Layer 11 of a small transformer language model trained on English Wikipedia (15 layers, counted from 0, width 128).
A neuron adds its activation times its output weights to the MLP's output. To switch it off is to set its activation to zero at one token and run the rest of the model.

Output weights of the MLP neurons that the questions are about. A number n stands for n times 0.011.
n3: 0 39 -13 -8 -4 -3 -2 -18 22 -15 1 10 -20 22 3 -1 -8 -13 0 1 -4 -8 1 -26 29 -2 0 2 9 13 2 14 17 -34 -11 6 4 0 -2 4 1 -22 13 -11 7 -13 18 0 -12 12 10 4 0 3 0 0 6 8 2 7 -7 -1 9 5 -26 -20 19 -14 -18 -4 -1 10 -16 27 -5 -10 26 5 18 -8 -5 30 -12 -18 -10 3 -6 6 4 -20 9 -7 -2 -4 3 -1 -8 10 17 11 -6 -21 -4 4 22 -21 5 -15 19 15 -5 2 -17 0 6 -12 30 -3 1 -10 4 -3 -14 14 0 13 -4 8
n16: -18 17 -3 -6 2 4 -12 -10 5 -8 4 3 4 -10 31 15 8 -8 -1 -5 -5 16 -8 -23 0 -16 7 -6 14 -20 -10 -4 8 17 3 -14 -13 -10 -20 -8 10 -6 25 -6 -15 1 -8 16 4 14 4 -3 3 -2 11 -15 -10 4 6 -17 -7 2 8 -14 -25 15 -1 6 8 -5 -2 15 -4 3 -4 13 12 15 3 1 19 -18 -5 7 6 -3 -1 -16 1 26 -12 -7 19 -4 -5 -4 -3 18 -3 8 -24 -12 9 -14 -3 8 -8 14 -15 -21 -6 -7 -11 17 5 -7 -4 -14 -17 8 4 4 -6 -2 18 5 5 4
n17: -14 -5 -14 4 -1 -16 -13 11 -5 15 -9 -18 21 3 0 -10 -27 -2 -11 0 -21 -4 11 4 14 -1 -3 -7 6 1 4 -3 7 -1 -25 -13 -16 -29 -5 17 -24 8 3 11 0 12 7 6 17 -14 5 8 13 -6 -4 28 14 16 12 -18 2 -6 10 -3 -9 -10 11 25 4 3 -15 32 10 6 1 2 2 20 -7 4 -2 -19 -9 12 -23 -3 -14 36 12 21 14 -3 -17 -12 7 -4 -17 5 -14 6 -16 -1 -3 6 2 -9 -8 25 11 -8 2 3 -2 5 -9 -29 19 26 11 -20 15 22 6 -29 1 0 -2 -16
n77: -23 -4 7 20 -13 -6 10 4 -15 -17 -7 -21 -1 23 10 9 -8 19 -3 -3 -3 -6 -14 19 5 2 11 5 5 -18 7 -12 0 17 -9 -7 -1 3 18 0 -16 -6 7 7 -4 -4 -8 -16 2 -4 0 -8 0 -1 -6 18 13 8 -11 17 -5 -11 2 2 -9 10 -21 11 -3 11 23 -7 -3 -6 20 -9 5 7 -9 13 -10 0 -23 -6 -35 -2 -11 -18 15 22 7 14 5 -25 -11 -6 -5 -1 -9 -2 6 5 -4 -12 -14 8 8 3 25 10 -12 7 -5 -31 7 3 14 -6 -3 -8 -15 -17 1 14 1 -1 0 -25
n100: 8 6 5 5 -6 -6 -5 0 14 4 12 12 -13 8 11 -14 4 23 -1 -2 -3 5 32 13 -9 -27 13 -8 -2 18 4 -15 -13 8 -21 13 -6 14 35 -11 10 -4 4 -10 -17 22 4 -38 3 9 -2 1 -2 -2 -6 -6 -10 -13 -1 1 -15 3 -17 -10 1 1 -2 -1 18 4 6 -19 0 8 -6 -1 7 -10 -9 11 3 -10 1 -20 2 8 24 -11 -22 21 -1 -7 11 3 -8 -1 -22 -8 -13 -16 -1 -19 9 14 9 -1 7 1 8 -3 6 -4 24 -43 19 -9 9 -5 -8 2 8 -7 -8 10 1 -26 -24 7
n235: -10 -1 4 -4 -24 6 -8 9 15 -13 -7 -1 -4 5 18 2 -5 0 -1 6 -17 8 3 -27 21 6 4 8 5 -10 -7 8 7 6 -30 -17 -8 11 12 -1 -1 1 3 4 -13 -6 -1 -20 -5 3 0 14 -2 17 16 -6 7 3 -9 -4 -38 9 11 -9 3 12 1 -31 18 9 2 -12 -5 40 10 -12 1 -9 -26 -25 -1 -12 11 -2 -21 4 -1 11 1 -15 9 8 9 10 5 -6 0 1 11 -7 14 -18 0 13 23 6 -4 -6 -15 4 17 -1 26 -95 14 -6 -5 -3 -12 -11 11 8 -2 -15 7 15 -17 -4
n262: 5 11 -2 -6 -1 19 -18 11 0 8 -2 7 -9 -11 18 -9 -19 -6 16 -13 -9 0 -7 -5 -20 17 -6 1 6 0 0 -28 14 -8 -24 6 0 8 16 -3 9 -1 1 19 6 16 -8 23 2 5 -16 4 4 -5 8 19 -5 -15 16 2 10 15 -4 7 0 -4 -15 -6 10 26 8 12 19 -8 5 -10 1 -11 11 4 -15 -6 9 5 4 6 -5 -14 -4 -8 -20 -1 10 2 2 -12 3 1 13 2 13 5 -24 4 -3 -6 -10 4 2 -6 -12 15 -12 -23 17 12 18 2 17 -32 -12 -6 -15 14 11 -13 -7 -10
n268: 14 -32 1 2 25 -23 7 -34 0 -3 -12 -1 -14 12 -17 15 4 2 12 12 29 4 23 13 -21 26 -11 -15 -15 1 -40 0 0 -2 -16 -11 4 0 -10 -1 11 -10 5 -1 -2 -13 -12 -9 3 -3 11 -6 13 -14 -12 4 15 10 1 -11 1 2 0 -4 -9 -11 4 21 29 -4 -7 -16 -4 -27 2 5 2 -11 -10 12 4 17 -12 -12 -15 14 -1 5 25 14 21 -8 14 -30 4 -15 -1 1 15 -12 4 4 23 24 8 -22 22 6 10 6 3 -13 1 23 -16 -19 2 4 -14 9 7 6 3 -9 28 3 16 -2
n269: -7 16 -6 15 22 20 -1 -27 -1 -2 25 0 -9 -13 -20 20 -17 -3 -8 2 -9 4 -10 3 -7 -1 -13 -9 -25 15 13 14 -3 -22 -15 -7 -19 -6 12 -13 7 27 -7 -8 18 1 5 15 7 1 -3 11 5 -7 -8 -21 -6 -4 9 5 5 -6 6 -11 -3 -1 15 -6 12 21 2 3 13 16 -13 14 13 9 -10 3 25 -9 -15 -8 8 -9 9 -9 -21 6 19 6 26 -18 -14 12 8 -17 1 12 9 -6 -7 -6 1 -5 5 2 1 2 4 5 4 41 -17 -6 10 1 5 11 16 15 -13 -8 14 -6 19 1
n284: -3 3 9 -5 -9 -15 7 19 5 -11 7 2 13 1 0 1 7 20 -6 9 12 -30 -2 -25 4 6 7 0 10 -26 3 0 13 9 -1 5 0 -16 10 22 0 -21 -14 9 -15 7 11 -8 -3 2 19 1 -1 -11 -23 6 9 -13 -8 6 15 -14 -4 6 -1 9 -7 5 -20 -1 2 -3 -4 -10 -10 -1 1 18 -1 2 12 8 -16 -6 6 -13 8 -8 -2 2 -3 16 -3 -9 10 1 16 4 5 1 28 37 -11 -1 27 -6 -18 2 6 2 -5 -10 12 -14 2 18 3 10 14 -3 12 -12 -2 -10 -40 1 16 0
n306: 0 -15 -1 -8 35 -11 35 -1 -3 -7 -7 -14 17 -25 -16 6 -2 -8 5 8 10 12 2 -4 -5 15 -11 -19 13 2 -7 -3 -10 17 15 -16 -9 4 15 -12 -17 -13 6 -6 -11 -16 -15 -9 17 2 6 2 0 -3 -14 3 -6 2 0 14 9 24 2 -9 -7 10 1 -12 3 10 31 -3 -12 -1 2 10 -11 2 1 -11 -2 -13 -14 13 -5 -3 -6 15 -8 -20 7 7 3 8 28 11 -19 -17 -5 -14 13 11 -9 16 3 -5 10 1 -4 -1 13 -10 -12 18 -14 14 -3 1 14 1 13 15 12 -14 -15 -8 13 3
n341: -1 -18 -2 -7 5 -11 20 5 -8 17 19 16 -9 15 -24 3 -15 21 20 8 20 -16 -9 5 -6 2 0 9 10 11 -3 -1 6 -2 -6 15 21 -9 -12 3 -9 -16 -1 6 -4 -5 -2 14 -1 1 2 18 -11 -11 -6 -2 12 7 -6 1 0 1 3 7 2 -11 -11 6 5 1 3 1 13 -14 10 6 12 31 -7 -16 7 -7 -5 -10 -13 -3 8 -6 -8 4 12 -6 7 -13 24 -12 13 2 1 30 -12 4 6 14 -29 -16 -15 4 22 -6 -1 3 9 23 8 22 -23 2 -25 13 7 -5 -2 -8 8 9 -3 -11
n432: 4 -19 2 5 17 27 3 -12 -2 5 -3 -8 -21 -2 -8 12 12 1 33 40 4 3 13 13 13 3 10 1 -13 15 10 -11 4 0 4 1 -1 16 -4 -26 -6 11 0 -3 -12 7 1 -21 10 -1 2 5 5 -9 -6 9 -33 13 -2 -6 -1 12 3 3 4 -26 -17 -15 23 11 3 6 24 35 -16 -4 -7 7 30 14 28 16 -15 7 -10 -2 18 14 -3 8 3 -21 14 2 18 -4 16 -12 26 8 14 -8 9 10 9 5 12 -1 1 13 13 -4 15 1 8 13 10 -4 -16 -4 11 -13 7 1 9 -4 -1 -11
n455: 2 -2 10 0 -33 11 -8 1 23 -8 2 7 -2 -6 0 -25 7 -16 1 -13 -18 -1 -2 12 -22 22 -1 -3 -3 -2 -5 2 4 11 22 -8 23 -15 -4 -29 -16 13 2 16 25 -7 14 7 -10 26 7 6 -5 4 -20 -15 1 7 -4 10 -7 1 -12 -9 10 -4 -17 -11 -3 15 29 1 4 3 16 3 -15 16 -3 -16 -8 0 -3 6 0 -1 -2 23 4 6 6 -3 -14 -3 -23 38 11 6 19 4 -1 4 19 4 7 -16 6 -3 -2 -5 -3 -9 6 -10 6 11 19 9 9 21 2 -8 -2 -17 23 -7 -20 -4
n460: -6 2 13 -14 8 16 -2 16 5 3 -24 4 10 -12 -15 -15 12 -19 19 -1 -8 -17 2 -5 -10 13 -5 23 -2 16 -7 -1 -24 1 12 15 -2 1 -6 -7 3 -1 -6 -7 3 -12 -4 25 -1 14 3 -33 -10 1 -15 0 -18 1 -1 3 -19 7 -13 -14 -25 -2 0 -8 -8 -15 3 2 8 2 -15 -5 16 8 2 -6 22 -9 -5 8 -5 -3 0 0 1 -4 -17 -35 -10 4 7 -1 -2 15 -2 21 -19 -7 6 -9 -1 -8 -7 7 -6 12 -15 -15 7 2 5 -6 10 1 2 -4 13 2 -5 6 30 7 37 -5
n469: 33 19 8 -12 14 -17 -6 -21 3 -5 -19 13 2 -29 5 -3 0 16 -10 -11 14 -16 10 4 -44 1 -1 15 -7 19 23 0 8 13 1 11 -7 2 17 3 6 -21 -11 -5 -3 -13 7 -16 4 1 1 3 -1 -37 -12 -20 -13 9 6 -8 15 4 -7 -13 4 14 12 -11 24 -8 1 -6 -3 -2 -12 11 -3 -5 16 -1 -11 5 -10 -9 12 12 12 -4 14 -24 15 12 34 -4 -8 8 14 14 -18 1 -6 -13 14 26 9 5 11 16 7 25 5 18 -9 -14 4 5 16 8 7 -8 -4 5 7 -2 -9 -26 15 -10

Each question names a token from some text and the token that comes next. It shows the activations a of the neurons there, in the order above. A number n stands for n times 0.22.

Then comes g, the gradient of the next token's log-probability with respect to the MLP's output, scaled to length 1. A neuron's effect is roughly proportional to its activation times (output weights . g). A number n stands for n times 0.0036.

" degree", then " in the"
a: 1 0 3 -2 -2 10 0 -1 -4 4 16 -45 -2 1 0 -1
g: -14 10 3 -44 -6 36 18 -9 -25 2 6 15 16 -12 56 -12 3 17 -22 20 7 -24 5 -7 -12 -11 6 -5 -14 -25 42 20 1 44 25 -28 -16 39 27 -25 -7 -21 2 -1 -3 -16 11 -7 21 39 -5 -29 28 -13 -30 -61 2 13 -4 13 5 -35 25 -6 -4 1 24 23 26 -28 -14 2 5 -41 8 1 -5 -4 -1 -24 16 12 -21 16 -35 -12 -22 22 2 43 -15 2 12 -12 11 -5 42 -15 54 -24 3 73 15 -2 26 -24 41 16 12 20 -1 11 12 -52 -23 -16 -36 19 -30 -80 21 19 -22 -6 41 -10 -60 -8
Which two neurons, each switched off alone, lower its probability most, in order? n341, n235

" in ", then "2"
a: 0 1 -2 -4 -3 7 0 1 -30 2 5 -18 2 1 -3 -94
g: 7 19 -78 17 -5 16 0 27 -37 7 40 27 -34 -27 -13 -4 -15 32 31 -9 -13 34 10 -20 -14 9 -29 22 -12 -5 -5 -23 24 34 -8 80 7 0 -41 -15 -30 21 -19 28 -32 -18 -11 -13 -29 -18 -40 31 -20 2 10 -6 41 -11 -10 21 -31 11 -5 59 -23 29 -12 21 -17 21 38 2 -32 -11 0 33 -18 -14 20 20 -16 -8 -19 2 -12 -9 -11 12 5 -27 -25 4 -3 23 -21 -5 21 7 -2 7 27 34 30 -23 6 -6 4 30 -11 -10 36 12 -19 2 18 -5 25 -28 6 -54 3 -36 -44 28 36 18 44 36
Which two neurons, each switched off alone, lower its probability most, in order? n469, n269

"op", then "per"
a: 3 -2 2 -2 -1 0 1 -4 -5 0 -2 1 3 44 0 -1
g: 3 4 -15 -5 5 -3 -12 11 -28 -12 -10 20 -7 -11 24 31 -20 -14 -28 -53 1 -41 32 -28 2 0 -22 -19 34 -47 38 19 -32 -43 -4 -15 -33 -7 -4 34 45 32 -51 -23 1 -20 51 7 -19 23 -4 19 -41 -7 52 -47 0 2 -8 -31 29 6 -4 5 -12 -5 20 38 -16 8 6 -26 -24 4 -5 -20 -22 11 -10 19 15 13 9 -16 -82 47 -11 -32 5 19 1 -31 12 -42 -18 -13 -50 -12 20 33 -41 -7 18 23 -14 -26 -29 12 21 -19 14 -37 26 3 7 1 -22 -21 3 -10 26 5 9 0 21 28 -20 -24
Which neuron, switched off, raises the next token's probability most? n455

"==", then "\n"
a: 6 -43 2 22 0 0 1 -6 1 -6 -4 -2 -2 -36 1 -1
g: -31 29 -30 -4 21 20 -2 -28 3 -14 2 -11 -34 24 -57 32 4 -11 -27 11 -11 -10 -63 6 -3 -49 18 33 22 4 5 -28 16 -8 -11 3 -29 -24 27 3 -37 39 -20 -31 1 -24 -7 -30 -18 -21 -25 -32 27 7 6 -2 7 20 -14 -2 -2 -3 4 51 -22 3 -20 10 24 -5 0 20 -7 37 -6 -7 -4 -26 17 71 -6 -20 -36 4 -39 5 8 -7 38 -18 13 19 -16 -69 20 -6 -13 38 -36 -13 4 -19 0 18 -8 9 45 14 64 -7 -3 28 9 25 59 -28 10 -32 -21 -30 7 8 27 -5 8 18 23 12
Switching off which neuron hurts the next token most? n455

" an", then " M"
a: 0 1 0 -16 7 11 1 -3 -1 0 -7 -1 0 2 0 0
g: -3 40 7 25 -32 1 -2 28 -15 -4 32 12 -14 -1 -41 -26 -10 -21 16 -12 -28 15 -1 -15 37 -24 -21 47 -17 10 -4 28 -17 -25 19 10 -58 20 4 0 14 -1 20 56 -5 29 -31 9 10 -8 -23 32 -24 13 -24 12 49 12 -6 -33 36 26 2 -1 -12 28 7 48 -3 -22 -19 11 11 15 1 -1 -32 16 -14 -6 26 0 30 18 69 24 29 -19 7 -12 -26 9 -4 29 -27 -14 7 51 35 -2 -4 13 -5 -46 -21 16 13 -15 8 15 5 -77 8 -13 19 -38 -1 32 33 36 34 38 9 -20 -9 -22 40 -5
Switching off which neuron hurts the next token most? n77

"ies", then " sup"
a: -3 -1 -1 12 -1 7 -19 5 -10 1 -14 0 -1 1 1 0
g: -9 14 13 5 -4 -34 -28 30 -28 -36 0 1 -3 -14 -20 -15 12 -20 19 -56 -9 5 8 10 42 -37 -19 -31 41 -22 32 32 -28 -13 -8 -32 -19 37 36 -12 6 28 32 -11 -13 -37 -34 3 30 -33 22 -17 -69 -3 -20 -20 -32 44 -1 -15 23 0 -15 -1 12 -22 -11 14 -25 -17 61 -16 33 -8 -4 -27 9 -8 2 25 28 -7 -23 -4 -54 8 18 47 39 5 0 9 -19 38 -8 -21 -19 -11 -6 30 -33 -1 29 47 -19 27 -17 26 4 -39 -21 -3 7 -23 2 22 7 25 28 33 -7 21 23 24 -18 25 22 15
Which two neurons, each switched off alone, lower its probability most, in order? n262, n77

" v", then "eh"
a: 2 0 -1 -1 -1 -19 1 -1 0 -15 1 0 0 2 0 -13
g: 23 11 3 -8 4 44 -33 -20 12 8 0 -32 -67 1 2 29 40 -5 14 19 -33 -1 -7 -12 -22 -1 4 -1 49 -6 -15 -3 -10 -33 32 37 6 -45 4 25 30 -13 6 0 -13 -33 -20 3 28 14 -26 20 -11 -17 21 -19 26 22 7 -8 30 -16 78 -33 17 1 -12 -39 18 13 -16 23 -22 -12 -4 -43 27 -39 4 28 -33 0 -18 -38 24 5 39 -13 -3 42 -52 -27 53 21 7 -30 5 -3 15 1 0 -5 21 21 58 49 -25 -15 -7 -35 -10 -20 -25 22 -5 -13 -22 21 13 12 -7 32 -13 -34 0 5 -9 6
Switching off which neuron hurts the next token most? n284

" the", then " post"
a: -1 0 1 5 2 16 -4 -19 1 2 0 4 -3 -1 -1 1
g: 0 3 5 -30 11 -7 -20 14 2 48 32 16 -6 4 -15 -10 6 -11 -25 -47 -16 3 -6 -4 -21 -19 -17 2 13 8 -5 -48 17 9 12 -28 -28 36 0 -15 20 -21 1 8 2 -17 -36 -14 23 -31 23 39 -13 -22 15 12 22 16 -4 -33 10 -28 -2 -11 -9 -1 2 0 -22 16 -19 -49 9 -22 18 24 31 -3 7 59 -19 -23 15 -21 30 -63 11 9 9 40 -23 14 -13 -24 56 38 5 -23 30 -33 30 -53 -8 28 38 -36 69 -32 24 -13 29 9 4 -13 -15 -51 17 12 -7 -20 -8 -29 36 36 -15 28 26 18
Which neuron, switched off, raises the next token's probability most? n268

" education", then "."
a: 2 -3 0 -9 -2 12 3 -5 -23 2 -9 -27 1 1 -1 0
g: -14 -45 -34 15 -2 -26 -34 26 9 -6 -23 -16 -14 14 6 -11 12 -5 -1 93 -6 -16 25 -10 -7 19 -55 -2 -11 3 -15 3 11 1 2 26 -21 -8 -10 -1 29 -5 -2 40 -9 7 17 -13 12 -41 -4 -2 3 -12 4 13 29 4 -8 3 33 -35 31 14 19 37 66 -5 24 44 -14 -31 -26 -32 27 12 1 27 19 -14 -38 -37 26 8 6 26 -24 -31 -17 -61 13 29 -32 -8 30 33 17 67 5 11 2 -26 5 -37 -30 -5 -24 -8 -16 28 -48 20 5 26 -2 32 23 -6 -32 -1 5 2 -5 5 35 -7 -1 -19
Which neuron, switched off, raises the next token's probability most? n341

"a", then "an"
a: -1 0 7 -3 -2 -1 -1 -3 -24 -1 2 -1 1 2 2 -1
g: 24 11 35 2 6 6 -17 -6 -10 5 20 11 2 15 -9 -16 26 -15 45 13 8 29 41 -52 0 -14 47 -4 -25 -22 31 -21 60 35 14 1 43 -2 -10 -22 -2 14 30 41 39 0 -2 6 3 18 35 6 -14 -18 11 -28 -10 24 -29 8 26 -44 -23 -11 -6 -14 -13 43 1 20 23 -2 2 -3 48 -18 -11 -34 26 22 -30 9 -8 23 -45 -19 -1 21 4 -33 3 -40 18 39 20 -52 27 22 28 2 -5 38 8 -12 -29 27 -12 -53 38 -13 -29 5 6 -22 42 19 -3 -16 -4 -21 5 6 -17 15 -18 -43 -33 48
Which neuron, switched off, raises the next token's probability most? n17

"ric", then " v"
a: -9 -2 -2 -3 9 0 2 0 -4 0 -5 -1 1 0 5 33
g: -30 -2 -13 -8 -12 28 -45 6 -31 1 -25 39 17 -20 -25 1 71 -20 -21 -9 10 31 -24 11 0 29 -21 -9 6 18 1 -22 -21 -5 -16 -10 -13 3 66 43 24 -11 -30 -25 -10 -1 -29 2 26 -29 -37 -9 1 1 -40 -20 -20 3 30 0 9 -5 -38 -29 -39 13 16 28 -35 -7 -4 -39 -7 -5 -30 5 18 -28 50 19 43 14 -12 2 13 22 -15 29 -9 -19 -2 18 26 -19 17 6 11 -47 23 -6 -15 -21 1 14 7 19 -19 21 -28 -15 15 -30 -6 -48 6 -50 29 23 6 31 2 -47 -16 23 -54 -18 -9 46
Which two neurons, each switched off alone, lower its probability most, in order? n469, n100

"2", then "021"
a: -1 3 9 3 3 4 -1 -1 -4 1 1 -11 -8 2 0 -1
g: -23 -12 -18 54 40 -41 1 -7 -20 7 13 -2 -4 21 7 25 -4 27 -12 -45 3 -9 -25 -7 -1 -15 -1 -11 25 13 -5 -8 18 -8 5 12 1 -6 -9 7 41 11 -24 -3 38 10 -48 12 17 23 -3 35 3 0 -28 -43 26 37 9 36 -26 -22 -12 9 5 20 22 38 -8 -10 -4 -25 -23 -7 7 -36 25 13 20 11 6 -19 -56 16 9 -17 -61 -25 -23 10 0 25 -25 -15 36 -14 25 23 -2 -30 -20 -13 7 -59 -26 8 20 11 -60 1 -39 -37 -9 12 51 -33 -24 -61 -11 -49 37 -33 -15 20 -1 5 -11 14
Switching off which neuron hurts the next token most? n432

" d", then "en"
a: -2 2 -1 1 3 1 1 -4 -1 1 66 1 -1 23 -1 -3
g: -12 27 35 8 9 -30 46 -40 14 -20 5 7 -4 21 36 -33 18 -45 4 17 -16 25 -40 -42 -15 -41 -1 -8 4 -9 34 -1 13 14 25 5 -20 3 20 17 14 2 -48 7 22 9 50 -7 21 -4 7 -21 6 13 35 12 17 -23 45 9 15 -7 12 24 26 8 44 37 -16 -23 57 -40 -14 15 6 -14 -10 -31 -1 68 -37 -22 -20 27 -40 20 2 21 -1 31 -1 20 -23 22 1 -1 45 -9 54 0 7 0 17 -34 -16 -35 -35 4 -14 50 -18 -5 41 -21 -26 -35 4 -9 -5 3 7 26 -9 -13 19 8 35 2
Which neuron, switched off, raises the next token's probability most? n306

"ors", then " and"
a: -31 3 -1 0 0 8 -8 7 -7 1 0 -3 2 0 0 -1
g: -16 -33 -3 -14 -10 41 9 -11 15 18 -30 -10 -21 26 23 -18 -25 -25 24 30 -22 -29 -3 5 -19 15 11 40 -19 5 35 -41 12 2 -22 -1 6 36 7 22 9 -23 -4 -8 -2 9 46 14 10 37 -54 18 -1 10 -6 61 -15 16 17 7 15 11 -27 12 10 2 18 32 24 -7 -49 -22 40 -24 -11 63 43 -3 3 -9 15 13 3 7 16 -6 33 -9 -40 -39 6 -10 17 17 58 40 3 15 -4 -52 -1 -17 -14 -41 -24 1 0 -31 26 46 -3 3 26 -44 -40 -27 -26 1 1 0 -30 -9 50 -2 -23 5 -19 23
Which neuron, switched off, raises the next token's probability most? n262

" and", then " established"
a: 2 2 1 -2 18 9 2 13 1 2 1 -2 0 -1 -3 -1
g: -27 39 3 15 -12 2 10 10 -28 74 26 -27 12 8 27 44 15 -9 14 40 0 -13 5 30 21 24 52 -25 -4 53 29 1 32 -17 11 1 23 -28 -21 -11 -29 1 -16 -4 -18 32 7 -11 -24 -20 17 8 46 1 3 0 12 31 -31 -14 4 2 -6 1 -3 -45 -20 14 22 22 -27 -5 7 1 14 -26 -9 18 -12 -14 1 33 5 -49 9 13 62 3 24 39 22 15 7 1 5 -17 -66 -15 -18 5 -7 -32 22 23 43 2 -60 -3 25 16 -1 -16 16 5 34 10 40 20 38 -31 5 22 -2 -17 42 -22 12 -36
Which two neurons, each switched off alone, lower its probability most, in order? n100, n268

" term", then " as"
a: 0 -3 -2 0 0 44 1 1 -24 0 -4 -28 2 4 0 5
g: -6 10 -3 4 -10 25 20 -2 -1 5 57 22 13 0 2 -49 -20 21 -23 18 53 32 -18 -13 32 2 32 -1 11 11 -15 -44 9 -14 11 -37 -54 -16 -1 18 -4 0 26 27 -3 35 8 3 -28 18 10 8 8 40 28 29 11 -31 -7 -9 24 -3 16 -16 7 -27 46 -37 -10 33 -5 -18 -3 15 -8 32 43 -1 3 -15 -8 -2 -19 -3 6 17 11 87 -5 1 11 4 28 -29 4 -10 -39 -4 2 -52 -17 -1 -41 -13 -3 30 16 5 -30 14 -20 21 7 27 46 1 21 -24 -10 25 12 4 24 7 25 -82 48 -13
Which neuron, switched off, raises the next token's probability most? n269

"i", then " Q"
a: 0 0 -3 -4 0 1 1 0 -3 0 0 0 -3 0 -2 -4
g: 47 24 -19 18 -25 -20 27 16 14 23 -15 -41 5 20 21 -36 -13 5 -8 -19 -9 -7 -15 -44 1 -15 9 28 15 26 2 -18 9 -8 0 -24 8 -8 14 -15 6 -4 71 6 -20 6 -7 -25 4 0 -24 -38 1 -31 -9 35 46 -20 -22 27 5 -8 -21 -19 -2 73 27 29 -47 -21 13 34 -26 29 -6 -6 -3 0 20 2 -11 -50 -34 1 36 -5 28 -23 -9 26 -3 -18 -1 26 14 -1 33 7 -33 -26 -52 4 -2 -48 27 2 -34 -14 13 15 -21 30 -12 -18 39 -1 19 -16 42 43 21 55 27 32 -20 -2 -17 11
Switching off which neuron hurts the next token most? n432

",", then " two"
a: -2 4 0 -3 11 -2 -12 -12 -1 1 0 -2 -2 1 1 0
g: 60 -5 25 -12 -8 17 -1 -2 -13 43 36 16 9 -32 -22 8 -19 -1 25 1 -10 10 -29 -43 -11 11 -54 18 6 -70 4 -10 -23 -6 19 15 -2 -1 -17 54 22 37 -13 -22 7 -7 -32 -5 5 27 -18 25 15 14 -3 -24 10 11 -10 -50 21 -13 -16 68 -13 36 -18 -20 4 41 -2 -69 19 12 -25 4 15 31 26 -27 47 -12 1 3 0 -13 46 -2 15 -1 -16 -19 -3 0 5 14 -18 36 -9 19 -2 19 -45 -12 -17 17 -5 13 -41 46 -31 -42 -7 7 -22 -21 -7 -8 2 -8 9 20 -7 19 -8 29 -43 32
Switching off which neuron hurts the next token most? n268

" Re", then "b"
a: -1 3 -1 -1 0 2 -3 -1 2 -13 0 -2 14 3 -2 -1
g: -22 15 45 25 -2 23 36 -9 2 -67 -37 31 9 -12 55 20 -14 53 6 6 -18 -36 27 7 -16 -25 -10 -20 -8 -2 19 -13 23 16 5 9 10 -1 1 25 12 -47 30 6 -21 36 -23 6 45 -25 41 -16 22 -13 -22 -49 46 -4 31 -28 14 -18 -20 -43 34 46 15 -17 5 4 -6 -25 4 -1 -31 9 23 -9 -45 11 -7 -16 -9 2 30 5 10 -27 -36 -3 12 36 12 -21 -37 -11 18 -6 11 22 -14 14 -18 37 -10 -3 17 -41 -10 32 17 22 -7 -1 14 -16 -39 -6 -43 30 25 18 -26 2 -50 -10 22 -11
Which neuron, switched off, raises the next token's probability most? n284

" new", then "er"
a: 0 0 -1 3 3 12 -1 1 -3 -3 0 -1 0 0 0 0
g: 16 40 29 27 -32 -26 -2 -3 2 -29 45 -46 26 -75 -7 -15 15 -21 46 10 4 12 43 13 3 -49 -2 25 34 -67 -8 4 -3 8 -2 -3 -16 -22 16 8 17 16 -12 4 -5 -5 -4 19 34 -6 -3 -1 -36 -9 -1 6 14 14 18 16 5 -10 3 75 17 -6 8 7 8 -5 17 10 17 -35 -7 24 -6 -33 16 -8 -28 31 -46 -16 9 65 -7 17 72 16 -36 -4 -9 18 -10 47 -9 -13 -23 -15 8 4 4 6 -16 5 12 -16 12 -9 38 -32 26 -28 -20 4 -27 -18 -2 -7 5 0 8 -25 39 -14 2 -48
Switching off which neuron hurts the next token most? n269

"sel", then "ing"
a: 0 0 -11 1 -1 8 1 1 -8 0 -28 3 -1 1 -1 2
g: 17 11 -5 19 21 -22 0 22 8 -8 -8 -19 23 -48 13 0 8 0 -10 -29 -19 16 18 11 -6 9 -6 -33 10 -73 25 3 -12 43 22 0 51 -8 -21 16 40 20 6 -59 9 5 10 -6 8 -14 -35 -15 13 13 -22 -5 5 22 -32 22 -41 26 -1 24 -35 15 11 -10 7 -18 78 -5 10 -5 39 10 -42 -30 4 0 -19 -12 18 6 28 24 0 -23 39 11 26 35 16 41 -55 13 -5 19 -35 32 -10 29 26 -8 51 34 -11 -8 -6 -66 9 -14 -5 21 15 18 -5 -8 13 -37 -13 -26 -8 -24 8 5 15 39
Which neuron, switched off, raises the next token's probability most? n306

" first", then " class"
a: -2 0 0 2 0 20 3 -3 1 0 1 -16 1 -1 1 -2
g: 3 -12 28 -9 -6 30 -4 35 28 16 -5 -70 0 -26 16 6 23 11 -44 24 39 5 -6 -13 0 -8 -4 21 -5 4 36 8 -19 -12 -6 20 0 3 -2 6 20 -4 35 7 -8 53 6 4 11 5 -8 -28 39 41 -6 -15 -36 -22 20 10 31 5 -7 -17 -35 -86 -73 4 5 -29 19 22 -30 1 -11 -41 33 -8 -28 -5 46 -31 1 11 24 -13 25 -11 -4 -59 -24 19 4 10 -9 -40 -61 17 15 12 13 0 -29 4 -30 -24 9 9 -6 -38 -19 33 11 0 -33 22 4 -9 11 20 2 -26 21 11 -4 -29 2 -33
Switching off which neuron hurts the next token most? n341

"ins", then " n"
a: -3 -36 -35 2 -1 5 -8 1 4 3 14 -1 0 1 0 0
g: 1 -9 -5 -41 6 -8 22 -15 30 19 -38 6 -19 7 -45 -17 -12 -25 -12 -18 -27 -5 -8 -8 0 -65 11 1 9 -30 -39 -14 -22 19 -25 -32 -45 21 16 -4 17 0 14 -7 9 15 -14 -6 43 10 -1 -23 -50 -16 -19 0 -26 -4 -18 7 14 28 -15 44 7 17 -8 10 -40 8 47 -37 -52 24 -12 62 -17 -27 -26 32 -12 -28 27 -18 9 -8 26 32 18 -29 -31 -18 -5 14 -32 31 -6 9 45 22 22 62 24 0 -10 -11 3 -3 4 19 -23 34 -14 -14 3 -17 21 21 -45 34 26 26 -32 -20 -21 4 -20 39
Switching off which neuron hurts the next token most? n17

" started", then " production"
a: 0 2 0 -1 -1 12 -7 0 -1 4 23 -9 1 2 1 0
g: 15 -16 13 -52 6 16 -17 -2 -25 69 15 -16 -7 -32 -43 -16 -19 22 31 -39 20 64 45 11 -5 1 -16 -41 27 3 3 32 -27 0 7 7 -20 -30 -3 -1 -10 19 -5 -11 -9 13 26 1 -7 15 25 -31 -35 -27 26 -8 6 -6 -13 21 -42 0 -2 -33 -14 12 -40 37 -46 17 15 20 -21 12 37 -9 -24 1 -14 26 25 26 -30 -22 -21 -10 -38 -14 24 -25 -17 -34 32 8 16 0 -5 1 -15 28 -15 -17 15 -18 24 -63 5 -13 -13 -15 -11 14 17 20 30 18 -8 -17 0 -4 10 -27 68 -33 23 -23 40 32
Switching off which neuron hurts the next token most? n306